Layer 5 of a small transformer language model trained on English Wikipedia (10 layers, counted from 0, width 128).
A neuron's activation on a vector x is GELU(weights . x + bias), where the dot is the dot product.

Input weights of the MLP neurons that the questions are about. A number n stands for n times 0.0032.
n36 (bias -0.057): -18 18 25 -17 -39 6 38 -4 21 27 32 -14 -25 -24 -12 -36 -12 14 -23 -1 -24 18 22 11 9 7 4 3 24 -23 18 -20 19 -8 -38 7 -9 -5 -27 9 27 11 -28 -5 33 -10 -6 -1 1 -2 -20 1 -22 7 -5 -24 -24 27 -11 -17 5 -26 6 50 -34 15 14 -9 6 17 19 7 -4 -10 -11 -1 -7 22 -18 -5 15 18 38 18 -2 22 2 10 -38 21 -14 8 24 -18 -1 6 7 -12 3 -5 22 24 -3 -21 -3 27 39 17 -5 -10 -28 -29 -43 -9 18 -24 39 18 -2 -17 -11 -26 -27 19 9 -11 -11 30
n120 (bias -0.119): 39 18 -2 -3 -8 -6 -16 13 -15 12 14 1 -23 5 20 -11 -22 29 34 0 2 19 9 -20 4 0 -24 24 33 -10 -26 -25 -19 -15 -10 22 10 -12 7 -14 -32 7 6 -12 9 -5 4 3 -1 -13 -16 19 -26 -19 -13 -11 9 22 -26 -29 18 -24 30 -9 14 -21 7 11 5 -3 -9 4 6 1 -1 12 0 -22 8 -28 -24 -9 4 35 -9 10 5 -15 12 -1 5 10 0 -19 12 3 4 -27 -10 -17 -15 22 22 -4 23 -2 14 9 36 -20 1 14 -14 2 11 15 -7 -9 -21 16 14 -14 17 15 -8 -24 28 13
n157 (bias -0.106): -10 0 24 9 21 27 1 12 -3 -3 -5 -11 -25 32 24 16 21 8 -2 42 -1 3 -13 25 -43 30 -4 21 31 -17 -23 -2 15 10 0 -21 28 29 20 3 -11 -10 -36 -18 -6 1 16 4 -19 -31 6 23 29 -3 21 37 -48 26 13 16 29 -27 49 -11 -33 15 8 47 -24 -5 34 -14 31 11 -30 -11 17 39 -57 -5 -10 27 -10 -25 -27 39 -3 1 24 -24 -17 -46 -41 0 -35 -12 -6 30 -34 -1 -7 18 16 -3 -16 40 8 8 28 1 -13 -24 -17 -7 31 -22 -4 -36 6 10 17 -17 -26 -11 24 -38 -10 -50
n204 (bias -0.095): 16 22 -30 26 -9 30 -12 -1 -19 8 26 2 6 -6 24 -18 -9 -17 7 -16 -21 4 -10 23 -1 18 -8 31 2 -12 -34 -23 3 -22 -11 3 -17 4 -26 4 5 6 -7 15 32 -6 -7 1 -17 -14 19 17 5 -13 -16 -19 11 26 -4 -43 19 -26 22 6 13 -9 -10 2 -2 -25 -17 -24 12 1 31 16 -14 1 -15 -20 -17 -19 8 6 1 6 9 24 47 -5 0 -27 2 22 -2 -5 9 -8 3 21 -5 16 19 -3 2 1 21 -5 7 13 -20 -16 -5 -1 23 0 -8 -7 1 -8 -15 4 -12 17 23 3 -7 4
n252 (bias -0.078): -7 -4 9 15 26 6 10 22 -15 5 -18 -21 -33 16 -25 -18 6 -25 7 15 -15 -27 -4 9 -9 -2 8 -19 2 -19 39 -3 -26 5 -33 -13 8 23 -16 42 15 8 -7 -5 3 -19 11 10 5 -18 12 -39 21 -20 -6 -17 -1 -33 15 21 2 11 -7 -20 -14 9 9 8 8 -22 2 9 -26 10 -22 -35 6 3 14 -20 -4 -7 -26 -13 -19 -4 -16 29 -9 27 6 7 -16 -1 -27 27 25 -8 13 3 -13 -2 -14 -20 15 1 5 7 -18 17 -19 36 15 9 -26 -6 15 11 16 -7 -8 -12 16 5 -27 25 10 -11
n260 (bias -0.102): -8 -6 31 10 14 4 14 -14 -31 -18 13 -4 14 -38 25 -29 22 -16 -5 -9 -9 30 -21 -29 37 -3 8 -36 7 6 6 -1 4 2 -1 5 27 10 9 -11 18 -1 -26 -30 -4 -24 -35 -28 -22 -26 -41 23 -2 32 2 -36 21 35 -9 -44 12 -6 -21 -10 14 1 -12 -8 -8 3 -20 -13 37 30 2 45 21 27 35 8 -20 19 1 -2 -32 26 -20 0 2 -5 -5 -6 -5 -7 55 -7 -15 -1 15 -19 -6 -15 14 28 -22 -10 -18 -41 7 16 18 7 -20 -16 -2 18 -1 14 -20 -6 33 9 4 -10 -12 31 27 2
n306 (bias -0.115): 9 -29 -35 -12 37 -13 -12 -24 -6 -6 20 0 -20 -9 6 -1 24 29 -11 34 -11 -2 -24 1 -14 -12 -9 19 -7 1 -14 -46 -16 4 -10 11 -21 -29 22 29 -21 -37 11 -93 -7 40 -14 1 0 -4 12 24 -1 -43 22 -39 -27 -23 -15 24 35 6 -12 -60 -23 8 29 -11 21 -32 4 -13 22 31 19 1 3 -6 -23 35 8 0 6 13 2 41 20 24 12 -16 22 -8 16 14 -25 17 0 56 -28 26 -27 3 -21 26 -7 10 -9 4 -2 -33 0 -15 -19 11 1 -21 -10 11 25 28 30 11 21 -7 -42 29 61 24
n338 (bias -0.030): 13 -17 -17 -1 11 2 -10 9 31 4 -16 -22 -29 -3 21 49 11 -34 1 28 2 -17 -7 -5 -8 2 2 -2 -5 3 -8 -15 -23 -40 -4 -34 -2 -1 -10 -11 24 31 0 29 1 -28 14 16 2 -28 -5 -59 1 -6 -15 11 47 13 -1 12 -25 -18 7 -29 4 0 12 16 9 27 -8 8 -4 15 -3 -39 40 -6 -13 4 6 31 28 1 9 -12 17 -8 14 2 2 30 -25 46 -8 15 -1 7 -1 23 21 -1 -17 -20 -6 -26 16 3 -1 17 15 0 3 -9 2 -2 -24 11 -2 -8 17 20 5 -13 12 -29 4 -8
n376 (bias -0.110): 5 21 26 -18 2 -12 -15 -21 -4 -34 15 -4 -5 22 -14 -35 23 -2 -37 12 30 36 21 -10 3 -17 -19 -33 33 -13 -18 -10 7 2 26 17 1 -19 -6 -26 1 -20 3 27 -11 -7 -9 -18 -11 40 -9 1 15 -1 26 -9 12 3 23 -2 17 -20 -29 4 10 2 -19 19 -23 -20 11 -11 -11 -18 -29 -16 -26 -1 3 39 1 -6 10 -39 17 -25 38 -6 -13 7 13 10 -9 -20 15 7 -1 -8 30 -2 19 9 8 -5 -19 -29 -6 11 11 30 4 8 0 -3 -28 3 17 22 -1 -33 -28 -13 -15 -12 12 -9 -26 19
n398 (bias -0.112): 28 -37 -8 -27 -15 29 14 -4 7 15 -1 -18 -11 26 5 10 12 35 26 1 -3 31 -42 8 18 24 -13 -23 21 -9 -1 -27 13 7 -16 -40 2 -23 17 7 53 68 -4 35 58 -1 -8 -18 -5 21 -25 20 -48 -7 4 -41 15 44 -18 -14 -11 -5 27 -7 -37 -9 4 27 -51 -30 -21 -28 -35 -18 7 -14 27 10 -31 16 4 -13 -9 -36 -20 3 34 -27 22 35 -38 -30 -21 -13 21 16 4 1 43 5 20 9 -33 -4 -43 -15 9 -23 20 4 12 33 -6 -3 24 -8 -39 -3 -8 7 -28 -25 -12 -30 16 -29 36 19
n445 (bias -0.073): 10 -20 -13 26 27 -12 7 -18 -24 -7 5 1 6 23 -12 -48 16 -7 -8 1 -21 16 10 -8 -5 -8 -4 -27 7 8 -5 5 1 -27 36 4 4 -1 -21 -9 4 12 14 -32 -2 6 10 -19 -36 -5 -11 -3 18 -34 -33 6 -12 20 -7 -6 11 -18 24 -5 11 22 -7 7 4 -14 21 -24 15 -4 13 2 -11 -5 14 -29 -17 -21 4 -29 18 5 0 27 -17 -4 27 -19 0 23 -13 -4 -2 -13 -9 46 -10 -8 17 -2 -12 -32 22 -1 -11 4 -28 -14 4 -1 21 5 -8 39 -9 -38 27 10 -7 12 23 33 -1 23
n529 (bias -0.124): -7 12 39 -8 -20 15 -18 40 -14 10 41 -20 19 8 -4 -8 32 23 -13 -2 -9 12 33 2 -42 -22 -12 -5 15 -1 15 -22 -11 -16 21 -4 -2 -3 23 3 5 16 3 8 -31 12 17 10 -9 14 21 -5 31 -13 25 10 16 -11 28 17 -26 -42 -28 -15 7 -5 22 -13 -17 3 -14 5 -30 16 -3 -14 -11 -8 -1 28 9 13 14 -27 -17 -9 14 -49 13 -5 -4 -24 -2 4 -18 -28 -35 -6 15 1 14 26 -4 3 -11 5 16 -13 -5 14 6 -25 -1 6 25 17 0 -4 16 -17 -4 12 5 -17 -10 25 -28 -12
n551 (bias -0.073): -8 -6 -7 -25 -41 -9 -5 2 -17 -6 13 -5 -13 11 -11 4 -28 1 -34 -18 14 -10 1 -30 40 1 7 28 28 2 3 24 -24 -21 -38 -2 -9 29 -12 -7 30 29 13 11 -4 -17 -8 4 -26 5 19 -2 8 32 9 -13 -51 -28 11 15 44 -8 25 8 -16 15 3 4 -28 12 -10 -10 11 -17 2 12 -29 27 -1 17 -17 9 -3 31 42 -14 -7 -46 2 -2 24 23 7 -13 7 -2 -21 50 4 4 -11 -20 -24 -18 27 16 23 0 -2 -2 -29 -9 13 -10 2 1 -5 34 -15 13 -51 35 32 -11 13 11 -12 -8
n555 (bias -0.089): 26 -18 -19 26 13 2 -3 8 11 30 3 -38 -3 25 1 4 -10 24 -5 -27 -16 3 4 -18 -25 -5 17 -13 -7 7 22 9 -4 0 -3 -11 36 14 16 -8 39 21 -1 -30 3 -22 17 -5 -9 -26 -18 26 4 -3 1 -23 0 -4 21 -3 19 -6 16 4 -11 -20 -1 36 -7 -3 -4 10 13 14 -9 -35 12 -30 -8 27 -7 9 49 -15 10 12 28 2 34 -12 11 9 7 -15 1 3 -29 16 -11 13 -16 4 1 12 25 15 -21 -13 -2 10 -7 7 -1 14 14 -8 6 -21 5 4 -4 30 -8 19 -32 -10 0 -19
n670 (bias -0.065): -22 8 -17 12 -22 -1 6 -30 6 -12 -32 -2 -16 -33 12 5 30 -5 -30 20 21 33 -29 -38 6 -28 5 -19 19 -11 -3 9 12 33 -36 -4 0 -15 5 -40 0 -18 -11 -26 13 12 25 -8 5 12 14 17 56 37 -35 0 -6 14 32 11 -7 -10 6 31 -1 -10 20 0 6 -56 7 -26 -1 -8 -12 0 -45 41 7 -30 -20 33 18 3 38 12 -7 8 -10 -46 -11 -31 13 9 -9 -7 11 -17 0 5 14 -13 13 2 24 -7 16 12 13 -15 -11 17 -6 -8 28 -33 -10 16 9 3 2 12 10 39 42 -26 -35 27
n719 (bias -0.045): -7 -81 -40 -3 2 8 -12 9 -21 -22 -11 -16 7 9 8 -25 10 12 -29 55 7 17 18 5 17 9 -33 -14 -29 -43 9 -8 34 6 7 -45 1 -8 45 -47 -1 -5 1 1 5 26 -16 36 23 22 -15 -7 19 -1 21 -16 18 -1 6 -6 2 7 27 3 33 17 -9 -48 -29 -15 47 -9 15 -16 1 -8 1 10 -50 34 -65 16 -5 -23 3 28 -3 10 5 -13 40 -16 8 6 -27 15 -8 27 1 21 6 -18 -3 12 -12 46 8 10 -11 -2 18 14 3 4 1 3 -20 0 -1 10 -12 -10 -33 8 3 10 11 -52
n773 (bias -0.073): 17 19 -7 -27 30 -26 -13 23 -33 -16 -33 35 9 -8 3 -20 -7 -8 -7 25 1 8 48 43 -19 6 -3 -25 -7 -7 -47 7 -19 -21 -21 48 14 18 7 40 22 8 -12 6 27 37 25 -21 -34 26 -53 10 19 0 4 10 -20 5 -9 17 1 -32 2 -8 2 -9 -1 9 -3 -15 16 17 2 -26 7 29 -4 -36 7 26 4 35 -14 -11 15 32 19 -39 -17 0 15 2 -7 35 1 -17 17 -10 13 10 18 -22 18 1 4 13 19 -24 -13 -16 -9 -3 20 -10 -22 -5 11 -16 3 -6 13 -4 19 -8 2 6 4 -7
n780 (bias -0.055): 42 15 -8 1 -5 7 21 7 -12 -30 -45 -27 4 -10 -20 16 18 23 40 19 3 -21 11 0 24 5 -22 -57 16 -9 -3 27 4 1 23 -34 -13 47 6 8 24 -14 -19 -6 26 -3 -52 -39 14 -18 4 -5 -17 40 41 -24 37 11 10 -16 -28 32 -4 -3 -15 6 -31 12 -9 27 -35 -38 -18 14 -5 21 29 -27 -11 22 14 10 65 8 -30 -14 23 -1 -14 18 3 29 1 -10 -38 -3 -31 4 36 -9 -15 12 -9 -45 6 25 1 -35 -9 -10 12 -15 5 -41 -3 28 -7 23 24 -23 13 -7 1 17 -41 -32 2 30
n786 (bias -0.124): -4 9 31 1 14 -12 -46 19 -11 15 24 -1 -38 -48 -2 3 12 34 -7 3 19 -23 -58 3 5 26 -30 -16 -29 1 -33 -20 -41 11 -16 -42 5 36 21 9 -19 53 16 16 8 6 -23 22 -7 -1 -19 8 24 13 -27 -4 5 -22 2 -39 25 -28 9 26 17 -11 -8 16 -11 -13 -20 -22 -20 10 19 -3 -6 24 6 19 -17 -1 -35 -7 -18 16 -17 -16 -3 -18 -3 -4 -30 -13 -22 55 2 0 1 -22 10 -9 6 -9 -12 -12 -1 18 -8 26 22 -24 3 22 35 6 43 6 -24 25 -21 14 2 -1 -23 0 15 -25
n835 (bias -0.150): 10 39 -19 -30 9 17 -29 -1 -16 20 7 17 -38 -9 15 6 1 -1 -33 -1 -13 28 35 25 -64 -29 -10 -16 -6 38 49 -27 4 -47 8 -38 -31 -1 -16 2 17 4 -1 11 -4 36 28 -37 -17 -5 -20 -22 -11 11 -34 -9 52 6 -8 8 -6 2 -6 -13 -17 11 45 -29 -24 -3 -20 -21 13 -9 17 -24 25 -14 -7 29 -19 33 45 -54 -17 -9 -21 11 -39 6 64 -33 -13 31 15 -1 -20 10 12 -12 -7 6 4 51 -43 61 22 -12 20 -12 3 2 14 8 20 -35 -13 -22 -3 13 4 1 -10 -1 0 -18 -23 -21
n908 (bias -0.088): 16 9 10 -7 4 13 -26 -14 -22 -21 -20 14 -8 12 7 -14 -18 12 -18 -4 14 5 -10 -14 25 -2 -5 -6 -6 -10 -8 -8 -18 -3 10 21 -5 -8 14 -25 18 16 -26 28 -6 30 -2 2 -34 -23 -27 2 -10 16 -29 1 -12 -17 -16 -7 -12 2 -25 36 -20 16 8 10 -16 -4 10 -5 9 -1 11 -16 11 12 -15 6 4 -13 21 12 -27 2 -9 7 19 -13 -7 22 -49 6 18 -22 -34 -18 7 -9 -25 -12 -6 7 -21 -1 -23 15 17 15 -45 16 -5 -3 9 50 9 5 -9 -14 -34 15 -22 54 2 21 -2 20
n944 (bias -0.121): 15 -21 -6 6 36 56 -5 34 11 27 -2 8 -41 -34 8 -37 46 -13 8 12 3 33 -44 13 -12 -17 -62 20 16 54 13 -2 36 -49 -7 -1 -28 -30 17 -34 -15 24 8 -6 39 -32 -10 15 13 -22 -27 41 -1 24 15 1 19 -1 18 -30 -11 12 15 -4 -2 -7 -23 -11 15 -16 -4 -54 23 -3 -27 -1 -17 5 -24 36 -13 -34 -11 21 -6 27 19 9 12 -27 -5 16 -40 2 -9 30 21 15 28 21 -4 16 10 -6 0 17 -11 -11 -37 10 -11 23 -21 -7 -15 8 -28 20 15 20 13 -23 -26 -25 -1 -42 19 -3
n989 (bias -0.073): 17 17 23 -46 -21 -3 -6 3 10 26 -5 1 -15 37 25 -11 3 35 7 -11 20 13 -33 -14 -8 8 -15 3 -1 -10 0 -1 -15 4 24 1 26 4 19 -4 3 -4 -6 -8 16 -9 6 -10 7 -24 12 17 6 -3 11 16 -35 37 14 -9 -9 11 28 23 31 41 -5 -14 13 21 -1 -24 6 26 -5 -6 16 9 15 27 -13 23 3 -43 4 3 -5 -24 -5 -16 -12 6 10 -20 -19 -6 0 -28 -2 8 -14 -6 -2 -13 3 -13 -14 -10 26 11 4 1 -8 -5 15 21 6 13 0 17 -4 -17 -14 17 -29 22 -21 2
n1008 (bias -0.101): 2 -4 -60 10 -1 44 -27 23 -18 -10 35 1 -26 48 -37 -16 21 4 46 -11 -18 -24 -13 -1 29 15 8 23 -8 22 7 -11 -3 14 -7 16 12 -13 -8 32 -14 -29 -23 19 -14 -9 28 32 -8 -36 -8 6 -6 11 -21 -6 -1 11 -9 8 -7 3 6 -6 22 42 -1 3 -3 57 -18 -29 16 28 -2 -26 12 -30 -3 1 -20 31 -7 6 -38 -28 -25 -52 -7 14 -33 -17 -9 -29 -11 -3 -15 28 -11 10 -4 -1 40 2 4 -4 -20 -22 -5 -24 -7 33 -42 -4 16 8 3 -6 22 18 -22 -35 -8 35 20 -15 8 3
n1016 (bias -0.097): 15 39 -1 5 18 8 14 20 28 -30 -5 -37 24 35 8 -14 -52 -16 -8 -16 5 6 11 -39 0 5 -24 -7 -1 1 -12 -3 31 -3 -54 -16 -1 3 29 -11 6 -17 22 11 -29 22 1 3 -1 -42 34 8 19 3 -9 0 16 -6 58 21 15 -29 -15 3 32 29 -7 17 14 -15 -1 -19 -17 56 -10 4 25 -43 -57 -5 4 -16 -32 -18 -49 17 8 19 12 -13 -30 -30 -59 -16 -9 6 -12 -24 -19 14 9 -1 -27 -5 23 -6 19 -7 17 -23 -9 -28 30 -20 11 -7 15 -1 -18 1 24 27 19 -13 -3 33 -1 -10

Each question shows a token from some text and the vector x that enters the MLP there. A number n stands for n times 0.073.

"19": -37 -8 28 -4 -9 -29 15 -14 9 27 6 9 7 -10 11 -6 -16 -18 28 -13 -2 9 -3 6 -3 -1 15 -10 -9 14 22 30 4 22 12 -22 -9 -6 21 -22 5 -4 6 -1 6 17 -22 -15 40 23 13 7 1 -19 1 16 -5 12 -36 -15 16 9 -9 -24 -2 -6 -26 -1 -11 14 10 81 -10 2 -15 11 2 -16 -4 12 7 -9 -16 7 16 -14 -16 -11 -4 -19 -25 -12 -37 -2 31 5 5 -5 -4 16 25 -8 -10 1 21 4 -10 8 -9 18 -2 15 -17 -46 27 14 9 -3 -2 14 16 11 10 -8 -30 -26 -6 -5
The neuron with the highest activation: n260

" the": -11 2 14 3 -21 4 19 -41 20 36 -18 -1 9 -9 24 -6 -11 -18 11 -32 -3 -11 15 6 -13 -4 20 -9 -41 11 6 23 -18 2 1 2 6 1 -14 -9 -15 5 5 0 7 19 9 -9 41 22 12 -2 14 -22 -18 10 20 23 -45 -5 14 3 0 -23 -11 3 1 9 -16 -9 21 35 -21 -20 22 9 -10 -21 -25 17 -10 -4 -35 16 10 -27 -3 3 10 -21 -8 -3 -4 -23 27 11 10 21 -8 15 20 -11 -3 -22 7 -12 5 2 0 1 -7 4 11 -20 46 -5 1 8 31 10 14 13 -22 12 -1 -1 -23 10
The most active neuron and its activation: n670, at about 0.28

" r": -17 -24 20 -11 -19 -23 13 -13 3 27 5 -12 17 -21 24 -16 20 -8 -5 -10 -23 -38 -3 20 -13 13 13 1 7 10 2 15 -18 7 3 9 10 -15 18 -9 -10 -7 -8 -11 14 3 6 -20 0 10 33 -5 15 -19 -12 46 -16 -9 -35 -2 14 -3 9 0 10 9 1 -1 -12 -27 6 78 -13 -9 16 36 -21 -16 16 10 11 -37 -7 -4 4 -41 -11 -7 4 -8 -20 6 10 -21 27 13 4 32 -3 19 30 -1 24 -22 0 -10 5 -2 18 12 13 -23 -10 -7 18 6 4 0 24 2 -2 12 -9 1 -2 5 -30 -15
The neuron with the highest activation: n529

"ro": 0 7 8 -27 -9 -20 26 -30 14 -7 3 10 23 -6 14 1 -15 17 -4 -7 -14 1 0 13 -4 -22 9 -19 13 25 11 10 17 -17 14 -2 6 -20 15 -8 -7 -26 17 -3 9 5 -18 2 29 18 4 -23 7 3 19 15 0 5 0 -30 13 25 -13 -12 4 6 -28 1 -22 -15 11 72 6 10 7 12 17 -22 -2 6 3 -41 -8 6 17 -36 -23 14 -3 -23 -17 23 0 -12 31 5 -9 -7 -1 7 16 -40 -6 -10 3 16 -25 -1 5 10 7 19 -6 -52 5 6 -3 22 -3 35 -13 13 -13 1 2 -17 0 -3
The neuron with the highest activation: n376

" in": -21 -4 8 10 4 -11 38 -31 12 -9 31 -14 21 -3 29 -21 -2 4 26 -12 -21 6 20 5 4 -14 13 -3 -15 4 6 16 10 18 2 12 -4 15 15 -13 -10 -5 2 1 -13 -3 -6 1 2 13 30 -20 -1 -22 -7 45 8 14 -30 -21 14 14 -8 -29 -24 -10 -35 25 2 -41 2 48 -11 -3 -8 24 10 -26 -5 25 0 -17 -8 5 12 -18 -9 -26 16 -8 -7 -1 -9 3 32 19 -1 14 -10 22 22 -16 4 -3 -3 -6 5 5 5 6 -17 3 -1 -28 -6 8 19 -17 28 16 5 6 -27 12 -4 -21 -27 -7
The two highest activations, in order: n376, n555

"an": 0 -8 4 -12 -14 -15 24 3 20 31 -14 -7 -7 19 11 -8 -17 -9 18 -11 -9 -5 9 11 7 -16 16 0 -15 4 -2 16 22 -3 3 -8 -10 -3 3 -16 -23 -1 47 -8 9 -8 -1 -1 49 21 -6 13 -14 -25 -21 42 -1 -6 -25 -25 6 28 1 -28 -6 -11 -14 6 3 -21 22 38 5 5 20 17 -18 -31 -29 24 6 -21 9 26 35 -9 13 -8 -5 -9 -36 16 -2 -28 32 19 1 0 -10 9 13 -22 -2 -24 13 -8 -10 6 -11 14 5 -6 -6 8 11 16 6 -10 9 6 27 0 -3 5 -8 -21 -16 -10
The most active neuron and its activation: n944, at about 0.65

".": -22 11 10 16 -39 -2 33 -11 28 23 14 -22 7 -2 19 -7 3 -7 15 -38 -10 -18 4 1 4 -3 31 3 -26 3 12 16 29 17 15 -7 12 -18 15 -24 -24 -5 -7 2 -15 -10 -8 -6 10 1 18 -1 4 -25 -17 28 -8 5 -37 4 14 19 7 -18 -25 0 -14 14 9 -23 3 35 5 -17 30 24 25 12 0 11 -1 -30 -13 -20 12 4 -17 -16 18 -21 -21 -3 -8 -5 10 8 12 21 0 24 28 -48 9 -9 -7 -2 14 19 5 -6 4 -9 -18 -22 37 8 -10 2 21 -9 0 8 5 2 -2 -10 -17 -11
The neuron with the highest activation: n157

"The": -18 11 1 -1 -20 -3 20 -23 3 20 -7 2 6 -3 24 -11 -3 -19 16 -37 -6 -18 29 1 -12 1 42 -11 -24 36 16 16 -5 -3 2 -6 -5 -4 -8 -37 -19 13 5 12 3 10 13 -6 53 10 12 0 3 -20 -13 -3 8 21 -38 -4 24 21 1 -22 -19 0 1 17 3 -16 19 28 -12 -32 28 25 2 -18 -18 26 1 7 -6 -4 5 -38 5 -11 -8 -28 -6 -8 0 -9 23 16 6 14 -2 1 26 -31 8 -8 15 -14 1 -14 15 0 2 -3 7 -27 38 -21 2 5 22 3 -2 19 -7 5 -14 -3 -21 -2
The neuron with the highest activation: n835

"n": -12 -26 4 6 -11 -18 11 -23 -5 5 -1 -4 15 1 10 -10 -17 -6 5 -5 -12 -20 11 17 -9 14 28 4 -46 12 4 11 17 29 3 10 -14 -3 18 -20 -21 -9 33 7 7 -8 -5 3 25 -4 -14 12 6 -5 -10 57 12 -6 -60 -3 -5 8 -4 -8 -6 -8 -21 -11 -15 -5 -5 69 -4 7 49 25 -9 -35 1 16 -18 -13 9 6 34 -37 -29 -8 21 -4 -15 -8 -8 -7 -4 17 3 16 7 5 17 -30 34 -21 -2 3 -12 -4 8 6 6 -3 -3 -17 25 3 12 -2 0 29 12 -31 4 3 -1 3 -6 -2
The neuron with the highest activation: n719

"ag": -25 -23 9 0 -14 3 1 -31 -10 -8 16 9 3 -12 5 -10 -9 3 9 2 4 -17 20 19 17 2 4 12 -2 34 46 23 2 -2 21 -4 -6 5 -5 -5 -6 -8 -2 16 -6 5 -15 11 23 2 7 3 -13 -7 -5 16 -25 -1 0 6 3 27 -25 -27 1 -17 -7 23 -13 -28 27 51 3 -10 31 31 -2 -25 -5 12 34 -7 4 15 -2 -22 -50 16 -17 -7 -32 32 0 -7 21 20 8 -3 9 5 1 -11 22 -2 -3 -26 -25 -6 4 -7 3 10 -21 4 19 -1 -9 -15 13 14 -5 -5 -3 -12 -15 -22 -15 9
The neuron with the highest activation: n1008

" for": -44 -7 13 3 -22 -9 41 -25 0 18 6 -14 5 3 36 -9 -9 -2 20 -7 -16 -10 30 18 -15 -16 18 25 -24 -12 2 0 -14 3 1 -5 0 -5 6 -12 -9 -7 -5 -5 4 -1 -5 -7 31 17 17 -3 4 -7 -27 49 -4 22 -20 -16 17 16 2 -14 -10 -5 -6 21 -2 -23 19 10 3 -21 12 12 15 -14 -9 34 0 -23 3 7 8 -15 -30 -30 9 -36 5 -14 -2 -25 10 -1 -2 31 -15 18 37 -4 34 0 -9 3 12 -11 10 12 5 18 2 -24 13 14 -1 8 33 -17 0 -1 -4 -2 -20 -26 -2 -3
The two highest activations, in order: n157, n719

"ack": -5 -25 -11 -1 -8 -33 17 -28 21 12 -3 -2 0 -5 20 3 0 4 -5 -15 -6 -6 -14 16 7 11 18 21 -30 3 -17 11 -6 -8 17 -18 2 -15 21 -3 -2 8 -10 20 4 -3 7 -15 16 -4 13 20 3 -5 6 33 -22 -3 -22 -12 9 31 17 -4 16 -9 12 3 -10 -31 5 59 6 -16 24 -6 -1 -20 -10 23 23 -25 -10 12 -6 -30 -9 6 9 5 -13 8 4 -30 39 12 0 0 11 12 27 -38 20 -27 -10 -17 -11 4 17 -5 20 -19 -19 -45 49 10 -6 8 11 0 -6 -14 -5 22 3 -8 -18 2
The two highest activations, in order: n398, n989

" an": -18 -19 0 -3 -9 -8 42 -16 10 29 -4 0 19 -4 8 -22 -15 2 7 -13 -11 -8 15 23 -3 -4 22 -7 -29 11 14 -1 -21 12 8 -7 0 9 4 -17 -6 -9 4 -29 13 11 7 -9 51 28 5 -2 -2 3 -13 6 19 18 -30 -4 28 12 -4 -26 -21 14 -19 -2 -10 -13 8 47 -8 -14 39 35 -4 -26 -4 24 -7 -8 -5 2 8 -43 3 -5 26 -55 -14 -2 2 -16 5 17 -2 27 -4 10 20 -13 11 -16 9 -3 21 4 9 -18 13 -9 7 -6 14 -8 -22 17 23 0 -3 -4 -17 0 -11 1 -14 -3
The neuron with the highest activation: n719

"w": -27 -8 12 -10 -26 -21 46 -18 -16 26 4 -3 -5 -24 33 -19 -11 8 46 -6 -7 -10 -25 0 4 15 -3 -9 -20 11 9 35 14 16 5 -15 -1 -20 -8 0 13 0 2 8 -7 4 -14 1 20 7 29 5 -2 9 -7 26 6 12 -25 28 6 -7 -1 -4 20 -2 -30 -6 -14 -8 -4 66 -9 -19 10 37 -4 -17 1 3 1 -2 -37 4 18 -2 -37 -16 6 -19 -6 20 15 -2 15 12 25 -14 14 1 27 -8 20 -23 12 -18 -23 -7 1 -11 -1 -19 -5 24 14 11 12 -2 2 1 -7 -4 -2 -6 -8 -11 -31 11
The most active neuron and its activation: n989, at about 0.31

" of": -27 -19 16 20 -26 -16 36 -43 16 8 -5 -2 7 -24 38 -9 -20 -3 30 1 2 -19 12 -2 7 8 0 -2 -53 2 -1 6 0 39 15 -14 -11 9 18 -3 1 -1 -3 -12 -8 10 -1 12 12 19 12 9 8 -13 -7 38 -11 10 -51 -7 16 11 1 8 -4 -4 -31 8 -5 -2 -1 71 -18 -17 16 19 8 -14 -26 14 -23 -14 3 14 12 -19 -5 -13 7 -13 -11 24 -14 -2 24 9 3 30 -10 2 12 -6 -6 -16 -6 -15 -2 -18 -5 7 -8 19 -8 1 7 3 15 19 4 24 4 10 -3 -9 10 -15 -24 -13
The most active neuron and its activation: n719, at about 0.38

" cont": -18 -2 24 4 -17 -8 37 -5 16 15 9 -5 29 -7 2 -30 -12 1 13 -23 -17 0 -6 -7 -17 4 5 10 -9 10 5 47 5 18 -5 5 3 11 23 0 20 -12 18 14 2 -20 -4 -1 40 -11 32 0 15 15 -10 28 -1 -6 -29 -10 -7 8 -13 -16 -32 7 -33 13 -6 -31 0 46 11 24 -3 23 8 -22 -15 20 8 -24 23 -5 20 -5 -30 -6 3 -17 0 -2 -19 -21 28 8 12 11 -5 -2 32 -30 5 -3 -3 -15 14 -6 3 4 -12 -8 -15 -35 3 1 3 -7 29 -15 7 7 -2 -25 -5 -4 -27 -2
The most active neuron and its activation: n1016, at about 1.1

"qu": 3 -9 8 11 -2 -27 34 -15 -11 23 3 11 -4 -9 31 -12 -5 4 16 -13 -6 -18 -2 -6 5 -12 8 -1 -7 15 2 27 -3 10 14 -21 3 1 5 -16 15 -21 10 -4 8 20 0 19 30 -16 -11 16 25 6 -11 36 4 -19 -32 8 -1 4 -8 -18 17 12 -7 0 -21 -8 17 40 -12 -2 29 55 -9 -38 9 11 -4 -18 -28 -8 -5 -25 -42 5 -21 -33 -21 0 -21 -16 12 18 -1 1 28 33 18 -24 5 6 -15 -6 -4 -18 -2 -2 17 10 -16 -22 24 14 7 8 9 -5 29 -5 -13 -3 0 1 -12 -9
The neuron with the highest activation: n260

"al": -33 -3 5 0 -9 -11 13 -17 -15 20 0 18 15 -9 23 -16 3 -5 12 -12 3 -21 -6 5 23 -21 -4 1 -23 -3 17 14 11 1 12 11 -10 16 -14 -15 9 -12 30 1 5 -17 4 2 9 0 25 16 -11 -3 -9 44 -10 0 -12 1 -2 13 -10 -22 -1 -28 -36 16 -3 -21 9 41 3 12 35 27 -19 -29 -25 -3 21 -34 -6 9 21 -10 -9 5 -7 -17 -35 28 -10 -19 44 16 14 19 13 15 9 -36 21 -25 13 -15 7 9 -7 13 -11 15 2 -7 8 7 14 -8 -6 6 17 -24 -27 -1 -10 -9 -1 6
The neuron with the highest activation: n944

"ing": -22 -24 7 -10 -31 -28 28 -23 33 1 -12 -13 23 -3 12 0 -19 -9 0 -11 -1 -17 2 11 -12 8 5 -19 -33 22 -1 13 6 22 17 -24 6 -21 24 -10 2 0 0 -5 9 8 6 5 15 15 36 -6 -1 -4 2 29 -7 -15 -53 -22 10 12 1 -5 2 -1 -27 13 -17 12 33 56 -13 -5 13 31 10 -15 -16 2 29 -20 -3 9 -1 -48 17 -16 16 -13 -1 -6 -22 -28 9 20 -2 16 13 21 39 -12 3 -7 -3 -11 3 2 7 -5 -7 -12 2 -27 7 7 20 23 6 -13 21 18 5 2 -1 -17 -16 -8
Which three neurons fire most, strongest first? n1016, n338, n780